Layer 6 of a small transformer language model trained on English Wikipedia (10 layers, counted from 0, width 128).
Take only the direct path to the model's output, skipping the later layers: a vector added to the residual stream pushes a token's score in proportion to its dot product with that token's output vector.

Output vectors of the tokens that the questions are about. A number n stands for (n - 500) times 0.0019.
")\n\n": 643 622 599 680 443 455 455 835 545 460 759 569 500 446 369 344 491 748 233 420 565 617 663 281 668 567 372 251 408 287 489 433 654 857 559 451 713 495 449 626 670 513 347 450 363 719 612 519 412 542 656 578 311 376 227 211 628 276 812 375 570 426 298 565 448 538 695 463 283 534 537 574 555 458 504 392 304 956 574 547 671 564 337 420 607 254 305 376 277 603 477 350 37 688 635 601 515 225 596 528 480 606 461 737 635 593 538 551 423 523 664 537 432 449 531 531 428 473 232 433 466 500 664 398 278 595 588 349
"),": 559 492 604 616 481 482 410 723 410 347 586 685 496 439 243 529 640 618 266 485 744 549 484 453 593 698 59 418 319 467 621 417 615 699 734 484 484 372 644 574 743 575 536 336 360 609 567 483 363 371 223 518 337 673 260 354 688 361 632 512 541 388 409 528 406 700 614 501 356 401 411 589 649 600 434 420 367 555 532 621 863 555 409 428 744 301 523 442 654 644 450 489 205 545 496 432 420 344 596 552 338 608 446 638 450 716 688 504 380 473 834 471 443 518 533 458 510 549 541 295 459 430 531 345 477 342 635 227
" j": 600 267 413 554 594 631 709 570 560 726 393 475 500 457 497 463 509 475 527 470 698 559 394 576 433 530 514 447 435 497 391 506 498 668 522 390 478 364 270 465 443 441 413 498 485 481 675 392 530 562 415 525 567 661 521 396 573 711 438 468 555 415 546 369 479 443 592 572 521 513 532 577 539 469 440 287 567 751 442 614 327 380 535 576 340 319 651 611 442 338 535 533 325 447 656 506 384 679 358 587 513 334 571 390 410 722 513 515 533 392 707 474 466 487 562 463 626 532 403 345 466 627 487 509 661 515 396 412
"ug": 467 341 713 654 593 787 308 356 623 647 570 609 540 401 625 611 451 725 402 503 505 491 501 492 215 305 515 426 680 492 496 516 369 589 370 685 552 380 526 473 420 592 549 587 561 837 541 366 308 540 439 243 361 350 656 403 336 462 451 599 594 383 626 409 397 648 570 321 354 354 504 402 753 620 323 453 611 385 665 527 531 273 516 403 675 630 515 328 519 575 551 627 654 565 598 623 465 496 472 396 505 534 701 459 579 612 404 150 371 543 513 540 265 572 351 508 298 448 418 662 681 860 388 329 314 755 497 330
")": 565 484 662 483 493 339 386 789 568 361 621 829 574 451 519 663 493 642 372 486 594 610 516 262 621 627 377 443 416 394 504 522 459 601 629 629 374 472 520 573 519 531 526 385 384 597 579 429 488 407 423 467 297 651 316 410 640 349 489 544 610 478 332 582 390 599 587 343 324 449 421 587 636 479 371 401 334 620 462 573 882 738 362 418 578 325 501 388 466 635 359 399 272 449 599 357 364 482 698 508 475 459 403 730 466 793 630 424 399 514 784 648 519 699 573 415 435 592 321 423 387 497 460 452 427 381 627 354
")\n": 488 418 523 558 458 426 369 893 558 345 612 541 613 514 215 505 558 745 305 444 421 637 505 266 649 763 318 364 404 261 660 436 434 770 635 527 774 583 487 605 655 386 403 437 389 751 644 501 539 570 533 451 393 531 349 184 613 270 762 341 388 460 290 641 476 629 440 500 311 428 325 583 568 624 573 395 210 766 559 593 629 582 452 505 750 252 422 427 350 558 627 489 93 511 581 557 449 373 733 497 482 761 568 826 491 737 491 480 263 524 593 519 549 524 452 452 310 483 323 407 522 418 616 386 292 619 635 393
",": 365 419 539 560 467 392 568 498 435 574 492 487 506 433 377 453 529 577 481 515 446 408 542 740 649 699 298 529 291 451 670 386 553 319 674 440 529 309 553 418 634 542 598 523 382 284 538 470 502 561 565 647 367 664 305 592 630 371 296 572 518 414 496 339 477 395 469 355 434 498 677 512 458 681 597 464 567 458 436 495 527 387 505 606 527 370 413 664 578 705 472 581 431 684 680 365 601 319 515 523 591 448 408 701 406 574 689 552 380 550 585 471 542 334 582 502 641 468 693 450 407 538 467 502 405 350 593 366
" may": 451 400 577 467 651 669 626 619 688 685 331 551 227 835 503 381 540 688 414 399 498 546 524 495 361 538 416 536 587 322 475 465 670 809 395 328 528 417 575 576 519 594 439 672 326 591 686 432 561 421 538 517 343 431 333 315 779 405 635 550 612 556 463 479 617 610 584 657 527 422 740 512 478 369 386 477 540 448 485 754 572 269 499 426 279 459 717 368 295 449 474 304 397 857 291 483 591 356 375 395 481 362 542 626 640 585 678 480 402 328 859 116 425 461 425 358 620 531 407 435 316 514 649 540 304 526 404 560
" n": 487 360 383 525 495 500 648 310 498 685 237 444 530 392 506 424 503 471 500 437 609 565 598 556 391 565 543 569 523 585 419 600 537 605 668 466 506 509 462 516 417 380 407 389 319 555 565 342 580 656 545 471 509 456 506 422 746 647 426 411 413 527 464 498 489 438 405 580 422 428 656 538 558 408 518 444 593 541 431 482 447 541 540 489 468 361 385 556 381 412 663 609 383 431 610 489 401 565 373 482 500 314 562 467 373 721 564 546 371 423 687 584 512 505 500 579 710 435 441 419 482 637 494 616 563 587 536 579
".": 451 509 608 235 413 366 238 367 466 723 539 635 614 351 418 329 523 585 593 562 376 439 310 461 765 416 327 576 402 567 454 644 530 461 580 561 600 315 426 667 526 403 611 367 326 299 479 567 753 347 613 597 484 640 431 558 655 541 442 509 360 339 563 532 394 460 571 375 443 382 634 458 390 534 437 765 498 294 494 465 446 452 472 598 435 423 483 583 560 597 409 405 253 767 540 529 565 676 533 648 498 658 399 585 424 620 651 629 625 505 593 553 624 372 544 559 546 394 423 525 648 664 517 296 473 579 367 419

Output weights of attention head 3. The head adds the sum of these rows, row i times number i of z. A number n stands for (n - 500) times 0.00038.
o0: 378 558 404 441 527 543 642 425 473 499 493 693 369 476 584 463 380 235 286 401 648 341 586 466 430 538 603 557 460 614 463 633 567 522 376 442 294 531 565 479 491 483 587 450 431 582 571 287 405 319 727 492 553 552 491 509 412 454 462 633 734 611 395 283 621 509 553 410 583 365 357 554 405 454 485 578 716 293 374 639 554 504 442 396 556 741 533 658 494 715 341 419 816 588 534 618 611 309 493 550 446 593 416 344 372 600 519 317 709 707 577 476 565 415 415 471 606 668 616 502 303 611 532 383 409 377 414 497
o1: 538 397 417 612 350 466 402 487 264 260 371 345 351 236 546 682 264 609 615 441 569 521 493 608 384 429 635 538 416 579 399 552 386 440 536 401 500 601 550 502 692 391 873 474 713 488 537 520 417 399 420 346 558 446 561 412 401 362 534 401 416 601 648 579 536 543 366 358 323 710 496 496 416 736 480 428 530 307 620 518 432 582 606 460 553 533 655 552 670 245 672 754 575 566 546 426 549 453 422 746 413 462 508 596 528 540 314 506 266 518 372 477 442 642 561 583 706 445 672 518 506 637 570 542 287 569 422 623
o2: 510 416 504 312 462 616 361 686 368 609 633 673 521 636 380 620 385 449 487 494 629 499 388 648 581 353 409 571 538 526 561 535 455 681 425 682 522 523 276 710 597 657 516 399 459 450 690 842 569 378 487 538 347 491 626 388 443 272 651 544 654 698 298 381 520 446 512 497 386 398 468 413 408 400 541 285 552 438 492 563 633 569 685 511 595 563 397 348 378 573 653 542 542 600 345 482 453 413 553 304 576 348 667 282 721 603 441 151 620 367 553 531 505 360 293 471 444 586 471 556 368 610 608 385 685 564 375 423
o3: 648 400 492 470 484 537 491 462 424 380 656 489 644 497 659 340 406 505 552 504 383 476 405 812 576 304 425 427 386 355 630 282 481 606 534 587 529 544 407 691 600 400 701 696 669 369 446 643 484 580 496 467 543 741 417 439 427 353 415 442 549 385 640 490 361 412 564 308 493 456 551 589 543 413 680 449 560 285 518 482 436 675 728 476 526 692 481 716 420 545 433 641 359 350 716 564 434 471 615 550 520 688 386 419 578 504 553 532 368 383 354 333 507 484 350 557 302 532 500 653 496 550 457 545 537 294 469 366
o4: 288 677 510 674 536 510 478 741 533 299 491 387 740 488 382 485 567 555 537 442 523 710 593 610 478 471 391 610 613 343 602 548 589 435 397 266 589 468 460 386 598 355 495 385 564 657 539 444 432 526 568 446 457 621 438 439 385 515 428 447 479 502 316 346 438 541 587 453 472 623 390 420 389 616 679 464 534 641 501 656 434 507 352 537 540 525 575 449 259 466 595 394 406 485 413 428 419 507 531 424 368 549 618 675 658 590 352 468 641 540 511 468 668 628 559 487 412 367 452 509 431 432 586 670 440 386 579 561
o5: 435 619 563 491 423 581 418 332 395 684 597 426 517 428 212 481 524 304 441 561 666 314 522 388 448 437 501 345 340 677 389 681 576 814 463 334 521 395 502 486 705 507 624 359 462 611 728 487 512 465 534 740 526 377 498 452 455 532 702 315 463 635 577 340 486 481 593 542 570 384 528 507 629 496 265 714 420 442 364 450 142 588 346 285 653 547 598 749 739 435 417 609 338 526 493 573 389 552 603 339 310 486 678 562 453 632 578 620 602 315 273 782 470 442 512 712 527 467 591 298 597 625 480 264 545 524 479 449
o6: 656 512 536 344 518 360 426 503 678 543 415 487 246 431 369 660 529 678 469 696 730 422 652 576 464 437 469 503 530 447 496 793 688 440 677 619 451 197 451 440 563 417 341 344 508 640 690 663 470 397 449 552 436 560 593 389 559 402 606 538 615 525 587 438 372 549 635 520 375 330 662 448 542 672 556 493 612 283 422 424 518 539 645 408 419 297 546 516 688 464 397 430 705 534 301 560 438 617 232 374 322 415 451 511 226 436 680 177 522 513 696 510 524 495 452 387 378 540 695 498 511 564 483 546 653 516 583 398
o7: 464 489 584 604 544 381 572 454 538 457 589 122 421 643 640 343 512 419 446 399 543 416 420 747 346 593 692 405 660 395 453 375 476 288 283 507 465 503 527 568 293 589 584 672 784 373 498 456 548 464 562 742 571 457 651 365 332 553 467 619 502 348 456 439 570 409 349 485 686 569 511 277 642 361 560 569 616 683 555 577 323 478 683 575 564 669 353 646 349 324 724 485 506 547 577 586 432 319 551 324 701 445 529 499 680 428 277 448 498 342 268 399 572 468 471 490 569 359 429 670 596 420 363 757 512 580 540 644
o8: 358 506 544 417 662 440 587 530 576 603 204 576 467 407 356 561 283 541 591 578 680 537 560 464 314 556 481 472 576 458 521 678 471 433 547 384 497 382 577 405 479 573 786 531 482 472 206 430 646 590 328 571 482 534 449 614 476 532 409 583 430 815 427 611 439 446 661 548 456 442 590 239 625 521 508 516 686 369 379 500 593 290 507 562 422 533 589 644 586 496 396 492 668 650 389 492 635 445 410 399 280 402 548 170 750 465 624 556 785 470 708 478 423 568 431 411 627 443 242 449 439 512 489 370 467 396 665 491
o9: 539 503 460 542 568 770 632 607 608 483 557 511 728 627 339 582 613 447 563 332 375 555 560 600 403 634 476 411 536 285 619 360 466 397 456 457 619 446 426 442 458 565 535 582 434 587 524 576 261 576 511 622 519 509 526 527 355 305 404 446 594 284 279 568 515 361 456 534 422 380 441 475 665 474 754 246 466 656 546 536 598 398 505 532 536 359 455 515 160 600 695 604 539 617 560 617 424 400 617 470 600 472 531 731 590 778 566 254 352 347 564 465 448 499 301 391 274 490 460 621 574 307 516 558 508 464 479 578
o10: 471 412 304 393 348 716 563 403 568 623 408 401 437 438 635 590 561 436 327 551 528 419 392 474 509 571 550 290 422 476 618 469 529 465 472 216 518 561 540 367 490 434 544 560 301 548 430 459 597 574 515 547 562 415 483 489 653 390 465 471 572 547 543 263 408 605 585 608 440 602 494 506 691 321 508 514 729 666 286 447 457 536 404 425 624 284 545 456 417 445 575 491 293 387 654 639 559 508 544 665 526 637 708 601 656 423 532 508 330 633 528 773 581 518 478 625 596 453 458 433 363 506 512 535 429 476 496 564
o11: 466 649 380 440 499 456 345 490 638 553 512 317 615 578 228 436 548 566 615 507 647 730 493 602 453 277 431 477 474 583 485 282 550 502 698 755 510 367 527 435 621 314 557 432 429 345 574 740 681 590 488 526 454 422 684 387 420 430 806 208 247 483 692 574 531 255 467 441 296 538 411 502 543 582 334 719 534 595 467 624 568 464 688 552 517 424 559 370 409 300 357 403 383 464 408 638 367 490 351 593 643 796 465 494 316 668 488 645 630 486 439 414 498 695 589 440 344 388 611 463 557 687 420 413 600 599 475 490
o12: 635 666 542 478 652 641 453 640 456 323 327 347 351 567 337 539 671 598 590 627 553 643 495 416 482 382 591 477 579 471 473 392 476 260 556 492 480 678 595 427 483 628 582 496 489 518 292 560 550 383 402 550 524 589 323 518 382 702 523 407 312 527 557 596 568 721 507 381 399 401 531 249 553 457 480 581 637 472 480 535 523 327 509 688 467 717 388 333 370 468 350 476 549 397 458 595 715 579 364 385 576 621 295 459 646 653 449 528 609 669 477 514 482 476 432 508 351 312 370 501 391 382 434 558 618 581 551 589
o13: 461 487 475 634 723 490 601 461 601 461 460 520 301 547 516 544 574 380 439 484 558 631 689 633 495 693 366 500 578 479 754 437 497 379 513 547 523 514 623 390 420 494 212 400 504 523 465 396 581 548 525 423 539 686 401 545 504 540 338 553 416 617 401 552 530 381 588 503 533 430 579 421 490 305 552 429 567 436 373 399 362 443 610 484 354 537 491 695 513 485 484 363 576 635 497 476 585 416 401 557 537 237 516 634 465 737 637 454 411 477 641 380 358 675 508 467 492 544 607 332 350 591 568 490 529 381 433 572
o14: 452 344 367 390 625 327 665 482 552 547 481 309 409 573 401 472 591 475 672 312 552 451 517 588 274 710 349 537 630 488 413 462 608 644 578 704 535 609 360 529 408 627 298 468 479 419 420 365 541 488 665 336 486 626 421 506 568 668 476 505 552 507 519 519 485 294 511 454 527 372 429 560 396 522 624 503 539 418 638 723 542 574 478 513 507 524 559 546 559 499 465 371 439 349 608 607 646 602 362 618 569 553 456 405 344 474 472 646 302 457 547 499 447 690 567 555 392 269 657 333 381 413 605 443 518 656 459 667
o15: 593 554 446 461 553 519 605 416 346 390 498 414 508 683 495 379 600 669 627 527 507 580 585 554 494 509 324 493 491 394 355 528 391 519 550 584 570 413 421 412 485 382 457 537 477 297 495 460 407 735 480 555 497 592 602 583 337 577 772 634 300 558 577 429 534 464 629 393 646 557 239 544 576 401 585 524 518 322 391 491 241 537 361 485 583 847 386 694 367 627 608 521 438 428 364 555 522 402 588 542 286 550 529 508 368 488 432 508 637 427 368 676 645 659 502 518 363 442 541 300 531 637 489 297 533 498 577 538
o16: 536 383 310 408 479 401 381 564 499 422 406 474 404 403 321 418 626 656 556 471 741 648 466 586 362 502 428 452 605 463 661 415 496 357 459 443 570 424 784 582 444 422 631 262 445 593 627 461 430 305 411 514 543 807 653 434 573 672 537 677 443 531 390 493 704 426 593 342 490 563 507 326 371 680 463 394 554 514 733 438 635 451 557 492 570 562 676 597 339 235 479 608 641 576 555 241 641 560 405 401 309 507 473 393 378 616 487 524 638 383 456 495 529 569 691 539 597 302 403 463 436 541 486 311 531 360 618 639
o17: 404 468 595 578 477 626 496 648 522 455 525 429 535 551 586 524 527 659 316 535 431 564 422 696 456 568 553 533 353 363 730 355 575 742 530 435 687 653 347 644 560 390 226 627 673 666 298 503 378 330 544 384 388 546 360 366 518 738 510 468 276 472 181 407 603 435 515 457 576 474 333 742 371 498 583 494 495 575 436 550 526 450 591 370 425 514 456 674 386 492 588 570 452 370 636 443 495 511 587 667 658 472 505 477 803 507 391 551 323 370 370 503 369 527 545 616 294 495 459 579 473 486 501 641 461 330 603 478
o18: 418 578 517 486 590 753 547 543 524 661 384 307 367 644 574 484 543 617 452 723 388 452 599 329 456 775 544 396 765 296 475 556 810 696 637 318 700 713 515 465 541 434 276 486 532 581 387 432 425 403 774 417 539 367 452 597 688 688 626 372 633 527 314 682 521 437 588 513 437 505 431 304 304 475 677 347 389 457 280 596 292 438 538 255 457 468 477 478 622 519 584 343 492 729 315 603 576 259 484 255 570 507 410 535 687 577 232 668 498 547 639 360 546 400 565 353 507 401 651 501 401 433 523 485 427 514 393 599
o19: 592 569 456 578 517 503 591 362 585 548 454 417 334 595 656 493 624 485 341 592 693 519 483 543 599 611 466 611 501 515 492 421 417 519 486 533 565 630 534 568 512 545 575 546 590 679 353 408 443 486 546 642 634 241 351 437 409 264 480 455 625 551 348 369 524 672 536 573 458 492 586 590 397 439 383 352 635 497 788 347 287 437 475 478 476 784 532 621 463 521 605 541 610 337 279 641 499 483 488 437 507 518 445 611 668 373 310 541 439 604 526 328 459 302 380 477 570 606 490 285 345 400 521 593 461 529 492 502
o20: 568 508 566 530 455 671 438 676 623 558 297 485 550 291 504 641 220 751 383 492 708 549 610 579 649 400 514 535 485 387 253 407 421 669 495 526 520 565 292 635 677 328 599 521 572 432 228 538 446 569 512 520 394 443 635 217 514 445 498 535 323 411 536 648 639 296 712 495 506 544 295 541 486 658 352 711 540 752 626 527 552 731 525 500 515 291 424 421 346 379 470 606 488 568 538 663 416 465 580 577 470 608 605 442 446 485 380 471 519 402 431 363 474 566 198 419 346 464 308 617 704 489 334 483 384 693 551 716
o21: 396 571 617 402 479 511 484 556 566 470 417 452 484 462 721 477 365 387 597 384 485 688 472 562 635 273 845 460 450 485 447 364 189 659 390 631 518 507 604 669 387 358 677 613 563 255 374 476 358 668 688 439 556 501 578 687 397 816 348 491 444 343 373 458 661 480 343 407 567 449 351 610 573 593 527 613 402 608 659 431 676 375 376 783 212 473 450 499 404 564 554 605 579 357 369 462 507 576 548 346 557 572 441 555 627 424 321 438 387 368 365 593 599 502 402 585 303 594 513 641 578 320 480 714 603 532 472 577
o22: 406 549 373 707 602 474 489 651 382 444 758 648 489 414 502 556 418 438 403 475 315 556 580 288 541 430 722 399 499 633 490 358 551 501 383 397 686 564 480 615 565 675 490 389 540 589 775 453 588 578 678 494 385 395 555 414 358 258 551 544 826 850 169 517 585 629 513 369 346 318 618 456 595 398 564 244 628 902 743 701 432 400 354 592 443 388 400 495 203 515 509 555 276 623 633 720 453 236 638 357 500 614 559 483 594 718 254 380 580 387 517 509 513 499 451 431 560 402 286 621 349 613 473 425 346 559 390 430
o23: 550 435 427 378 536 580 525 462 473 570 710 394 595 696 570 400 381 455 442 383 426 407 488 571 333 475 585 455 580 506 706 490 618 458 492 410 639 753 302 424 517 579 535 644 477 513 562 561 561 467 600 463 717 475 649 618 464 569 488 660 430 538 566 446 432 450 464 606 516 538 481 471 399 417 354 497 591 528 331 338 399 630 546 499 293 461 330 477 657 670 398 439 496 444 551 332 441 506 397 559 611 460 594 376 658 431 522 564 372 336 602 570 731 270 560 561 440 437 485 545 353 584 454 603 280 464 523 481
o24: 342 413 573 493 393 365 533 825 489 408 456 530 375 724 619 512 591 393 429 142 516 822 584 325 637 579 498 402 636 407 612 529 414 425 544 578 667 574 592 569 519 588 599 519 687 479 497 488 596 567 647 548 427 366 562 387 512 526 532 573 131 341 275 522 773 690 315 546 333 466 311 455 424 528 542 448 371 463 688 863 746 490 451 493 675 492 464 425 370 567 400 499 351 533 641 581 418 401 673 333 497 481 380 607 609 588 412 546 469 497 556 617 401 442 455 326 403 721 288 461 366 456 390 582 520 405 341 434
o25: 505 472 578 351 580 472 390 715 564 687 550 390 485 397 433 480 422 708 409 369 525 395 363 334 469 585 493 550 333 440 566 552 503 753 578 556 393 435 485 446 572 706 378 361 569 667 600 277 522 454 487 453 358 588 576 427 423 629 679 304 370 486 377 517 493 432 505 566 726 513 391 431 485 406 542 454 618 478 393 412 649 558 520 478 743 732 517 326 357 511 445 472 407 440 692 444 557 621 296 599 504 467 580 432 776 555 383 635 447 578 359 622 625 502 557 621 540 414 368 415 555 577 549 346 350 398 722 487
o26: 349 384 315 643 712 400 511 822 506 386 561 621 466 657 570 666 428 453 496 504 627 662 607 465 487 858 780 606 604 522 479 501 577 433 447 522 394 492 519 259 263 430 544 620 651 408 466 242 553 489 562 395 348 350 388 430 595 678 301 505 601 532 367 482 329 442 526 445 490 499 530 453 634 512 518 523 664 619 428 794 671 346 597 427 478 470 329 439 454 316 415 395 415 540 633 451 412 449 453 344 707 386 535 581 331 561 537 493 499 573 569 505 603 400 549 324 412 580 354 461 319 545 496 740 417 634 408 536
o27: 352 462 432 743 453 411 439 445 369 472 618 459 467 463 395 540 463 761 608 552 513 455 520 615 500 444 374 620 568 603 655 236 459 346 373 577 618 509 518 451 443 625 329 214 502 498 545 643 600 652 529 437 630 276 552 595 355 350 235 326 534 472 394 673 634 509 183 479 415 488 719 604 455 620 754 435 402 556 568 577 544 462 773 555 612 537 462 618 548 489 620 526 422 558 419 609 545 463 283 416 527 669 616 595 469 460 213 670 353 353 426 440 417 529 741 430 558 557 543 616 407 429 526 378 341 541 447 590
o28: 417 553 374 410 638 503 744 637 465 400 502 455 363 439 514 368 559 558 463 376 648 455 568 502 590 617 407 542 678 469 549 664 695 426 447 500 447 625 379 254 555 723 379 568 708 371 535 436 682 357 391 408 312 680 671 499 429 512 467 434 418 508 467 647 450 394 410 536 393 662 353 454 562 589 509 424 563 584 820 469 708 679 571 552 529 461 568 438 479 519 545 468 539 319 484 464 479 500 297 499 482 436 423 511 289 478 520 294 375 557 604 627 454 492 438 368 576 440 563 408 442 557 518 419 673 390 508 515
o29: 499 392 463 530 535 444 506 516 641 347 529 521 492 453 562 522 485 525 423 385 526 651 540 429 408 602 535 288 487 573 494 480 411 379 528 382 477 484 624 488 416 481 343 441 498 529 599 568 578 434 610 516 528 463 396 543 574 516 712 519 543 406 430 656 504 568 319 615 300 708 536 431 588 589 567 518 585 397 393 519 597 541 635 566 641 510 602 489 482 469 396 566 493 359 408 365 347 489 442 405 370 380 453 443 381 439 623 536 614 600 326 584 542 796 654 475 453 563 415 508 551 512 468 671 346 400 474 662
o30: 355 463 760 679 455 834 633 578 525 586 479 352 454 662 521 482 655 312 488 531 503 661 562 621 589 573 567 410 643 639 311 530 481 419 365 632 496 500 508 526 284 625 637 427 435 577 491 356 636 465 701 468 467 509 493 583 475 439 519 557 530 441 378 486 396 646 666 421 567 517 412 574 696 392 249 544 423 338 330 546 632 515 517 561 420 389 612 370 491 606 345 345 416 487 350 547 465 660 772 30 396 644 418 660 377 560 493 161 624 481 634 626 393 379 413 326 504 495 518 476 450 589 665 285 338 476 454 625
o31: 713 566 501 444 387 538 559 669 486 668 402 420 478 544 287 493 597 533 656 453 498 702 565 590 282 425 466 470 465 483 528 454 518 450 413 431 456 264 616 708 572 313 634 299 495 486 451 490 506 446 498 360 584 517 415 571 580 618 565 650 436 612 660 607 578 620 655 415 554 448 675 518 681 660 451 445 494 226 470 688 552 327 633 419 440 459 512 532 579 365 255 435 607 224 225 504 583 564 511 331 189 408 528 504 536 545 557 576 724 418 330 600 448 454 580 658 407 487 524 551 518 438 534 396 617 402 493 425

Each question shows a token from some text and the vector z that the head gathered there. A number n stands for (n - 500) times 0.0034.

"ort": 494 467 490 509 356 533 495 401 485 511 536 567 376 584 605 431 407 495 528 452 505 433 527 479 425 506 596 564 513 457 552 472
Pushed up most: " n"

"w": 440 504 429 490 405 643 540 367 410 537 546 608 420 533 543 481 436 558 545 425 520 504 521 538 351 472 622 557 418 445 629 455
Which two tokens does it push up most, strongest first? ".", ")\n\n"

"ung": 402 571 539 427 332 669 486 422 425 439 589 577 399 597 483 436 329 454 455 558 433 506 603 583 403 494 640 523 505 419 565 496
Pushed down most: ")\n"

"es": 576 363 681 499 373 537 624 247 526 467 631 580 279 656 709 423 413 416 618 415 528 402 542 498 464 407 625 594 505 373 625 426
Which three tokens does it push up most, strongest first? " may", "),", ")"

"ines": 315 503 595 476 344 595 488 423 482 461 468 514 249 600 718 600 339 657 437 404 562 346 537 459 336 564 532 422 457 341 545 526
Pushed up most: " j"

" including": 440 457 496 565 374 573 549 439 510 572 610 601 293 617 592 573 340 622 386 350 581 344 471 395 334 439 583 578 519 394 524 485
Pushed up most: " j"

" had": 611 449 475 462 232 442 638 163 575 520 558 427 304 639 580 292 431 316 649 485 568 392 495 412 479 536 661 654 483 563 572 501
Pushed up most: " may"

" El": 480 478 472 484 403 566 470 396 389 484 585 652 403 541 614 514 409 511 563 439 530 469 593 496 396 528 671 568 514 491 552 384
Which three tokens does it push up most, strongest first? ")\n\n", ")\n", " n"

"ist": 478 561 576 451 275 468 614 362 629 520 532 458 194 631 589 582 429 398 522 288 461 411 565 443 563 613 720 586 599 496 638 457
Which three tokens does it push up most, strongest first? ")", "),", " may"

".\n\n": 445 461 466 448 454 576 367 410 414 491 568 624 346 543 599 445 416 501 588 534 535 467 654 505 428 564 719 578 531 476 603 387
Pushed down most: "."

"ron": 504 345 623 476 332 592 457 337 611 559 604 618 435 594 551 406 447 383 515 391 412 439 581 587 459 558 621 614 560 452 547 375
Pushed up most: " may"

"ear": 465 424 485 544 450 572 564 406 506 596 585 651 331 570 615 493 380 582 415 452 533 360 520 446 393 502 666 544 594 399 526 462
Pushed up most: "),"

"ive": 493 507 542 474 313 492 596 375 605 520 544 502 259 602 588 554 401 394 499 325 472 393 555 471 523 624 689 577 577 493 600 466
Pushed up most: ")"

" there": 466 513 346 472 473 527 539 434 511 507 614 555 387 536 584 406 408 455 551 461 485 400 541 479 427 485 696 550 561 494 525 443
Pushed down most: "ug"

",": 418 435 490 609 302 576 569 476 553 601 648 561 236 670 548 616 305 663 300 271 591 266 414 352 283 400 521 576 491 367 499 516
Pushed down most: " may"

"ible": 327 505 589 485 360 582 474 443 487 463 479 515 266 592 733 587 328 666 429 417 559 352 513 457 340 557 541 418 459 332 540 509
Pushed up most: " j"

".": 392 495 567 487 391 568 468 492 466 468 525 555 312 576 744 561 351 637 457 447 577 403 523 463 355 522 607 461 468 345 513 449
Pushed up most: " j"

"ing": 458 376 538 505 471 561 464 296 475 446 554 589 386 613 689 464 441 534 611 365 492 440 539 591 470 555 660 595 470 484 573 487
Pushed up most: ")\n\n"

"b": 461 448 510 510 443 580 499 435 472 530 555 644 335 574 670 558 364 581 500 409 544 425 493 425 389 478 624 602 494 426 574 452
Pushed up most: ")\n"

"ield": 302 501 612 476 326 590 482 446 504 456 462 495 237 601 737 611 326 677 422 401 553 335 517 455 332 569 523 403 444 319 538 532
Which two tokens does it push up most, strongest first? " j", "."

"ard": 457 504 353 460 476 535 503 411 523 504 600 557 381 530 616 402 414 465 553 476 496 389 517 467 399 503 720 548 563 486 562 442
Pushed up most: " n"

"==": 518 435 445 289 313 565 397 544 497 485 600 655 396 638 641 452 399 424 582 519 597 504 620 508 450 549 566 391 579 395 761 369
Pushed up most: " may"

" on": 536 491 516 500 386 540 574 350 516 477 567 540 323 592 660 468 440 414 546 414 465 440 544 484 418 472 615 603 548 414 539 423
Pushed up most: " n"

"ies": 427 447 490 582 295 581 554 477 527 597 649 573 223 666 560 632 299 643 336 265 615 301 411 350 284 396 520 591 453 376 519 507
Pushed up most: "."

"ast": 470 472 432 466 414 583 447 350 498 455 565 582 423 625 704 414 421 508 529 379 514 392 510 509 410 575 648 565 517 449 551 388
Which two tokens does it push up most, strongest first? " n", " j"

" time": 494 527 533 465 283 484 609 373 561 548 539 521 252 581 587 574 415 414 513 344 471 439 543 477 540 590 668 592 578 486 623 448
Pushed up most: ")"

":": 486 470 460 471 489 581 506 382 381 528 575 671 408 585 623 495 410 492 559 454 534 470 602 505 387 506 639 583 518 505 517 413
Pushed down most: "ug"

"ton": 477 432 486 480 460 589 536 395 449 531 627 659 444 558 535 445 473 500 523 507 490 468 627 553 395 544 651 569 509 434 531 450
Which two tokens does it push up most, strongest first? ")\n\n", ")\n"

"C": 481 476 482 449 393 631 470 479 490 465 588 586 415 630 654 458 393 507 556 563 496 442 629 530 389 517 595 477 549 411 675 399
Which two tokens does it push up most, strongest first? " may", ")\n\n"

"o": 432 416 400 559 434 657 441 456 478 468 555 570 421 597 583 502 375 583 415 467 539 443 560 417 298 456 493 604 440 434 501 463
Pushed down most: " may"

" l": 500 449 478 460 441 596 489 385 380 513 563 667 395 543 622 511 396 486 555 452 567 448 589 469 383 505 635 578 477 488 559 435
Pushed up most: ")\n\n"

"al": 498 468 461 522 320 526 538 350 505 512 533 527 329 593 579 426 416 467 513 436 523 425 489 474 421 489 601 578 499 479 544 479
Pushed down most: ")\n"

" F": 444 432 514 587 415 549 599 452 587 585 582 599 352 583 547 500 382 633 356 402 460 317 524 439 407 492 654 547 618 365 511 477
Pushed up most: "),"

"H": 512 478 472 445 374 669 412 430 461 461 561 569 421 628 649 458 383 551 563 623 442 460 668 558 413 579 644 507 524 399 597 357
Pushed down most: "."

" a": 484 442 484 487 471 601 483 376 354 530 569 659 383 570 629 505 426 500 555 448 590 460 620 497 380 507 639 583 494 498 546 430
Pushed up most: ")\n\n"

"air": 413 524 492 514 266 687 484 290 425 552 587 542 397 610 520 499 436 502 480 267 556 459 558 546 325 443 508 563 463 422 616 460
Pushed up most: "."

" is": 452 509 359 480 416 517 541 371 519 441 577 520 344 599 642 465 479 470 572 427 478 413 566 527 389 512 619 553 532 481 558 459
Pushed up most: " n"

" H": 451 417 503 567 451 570 561 432 534 576 580 615 354 569 593 498 390 614 418 419 484 354 524 446 405 498 659 553 560 394 530 473
Pushed up most: "),"

" first": 517 523 476 517 364 530 566 413 571 453 531 486 301 530 635 444 437 438 540 419 426 437 520 479 426 492 639 600 581 392 517 434
Pushed down most: ")\n"

"ame": 458 435 436 530 426 553 349 543 511 491 587 690 357 588 703 430 402 468 533 605 582 510 538 461 337 479 686 488 464 399 559 372
Pushed down most: "),"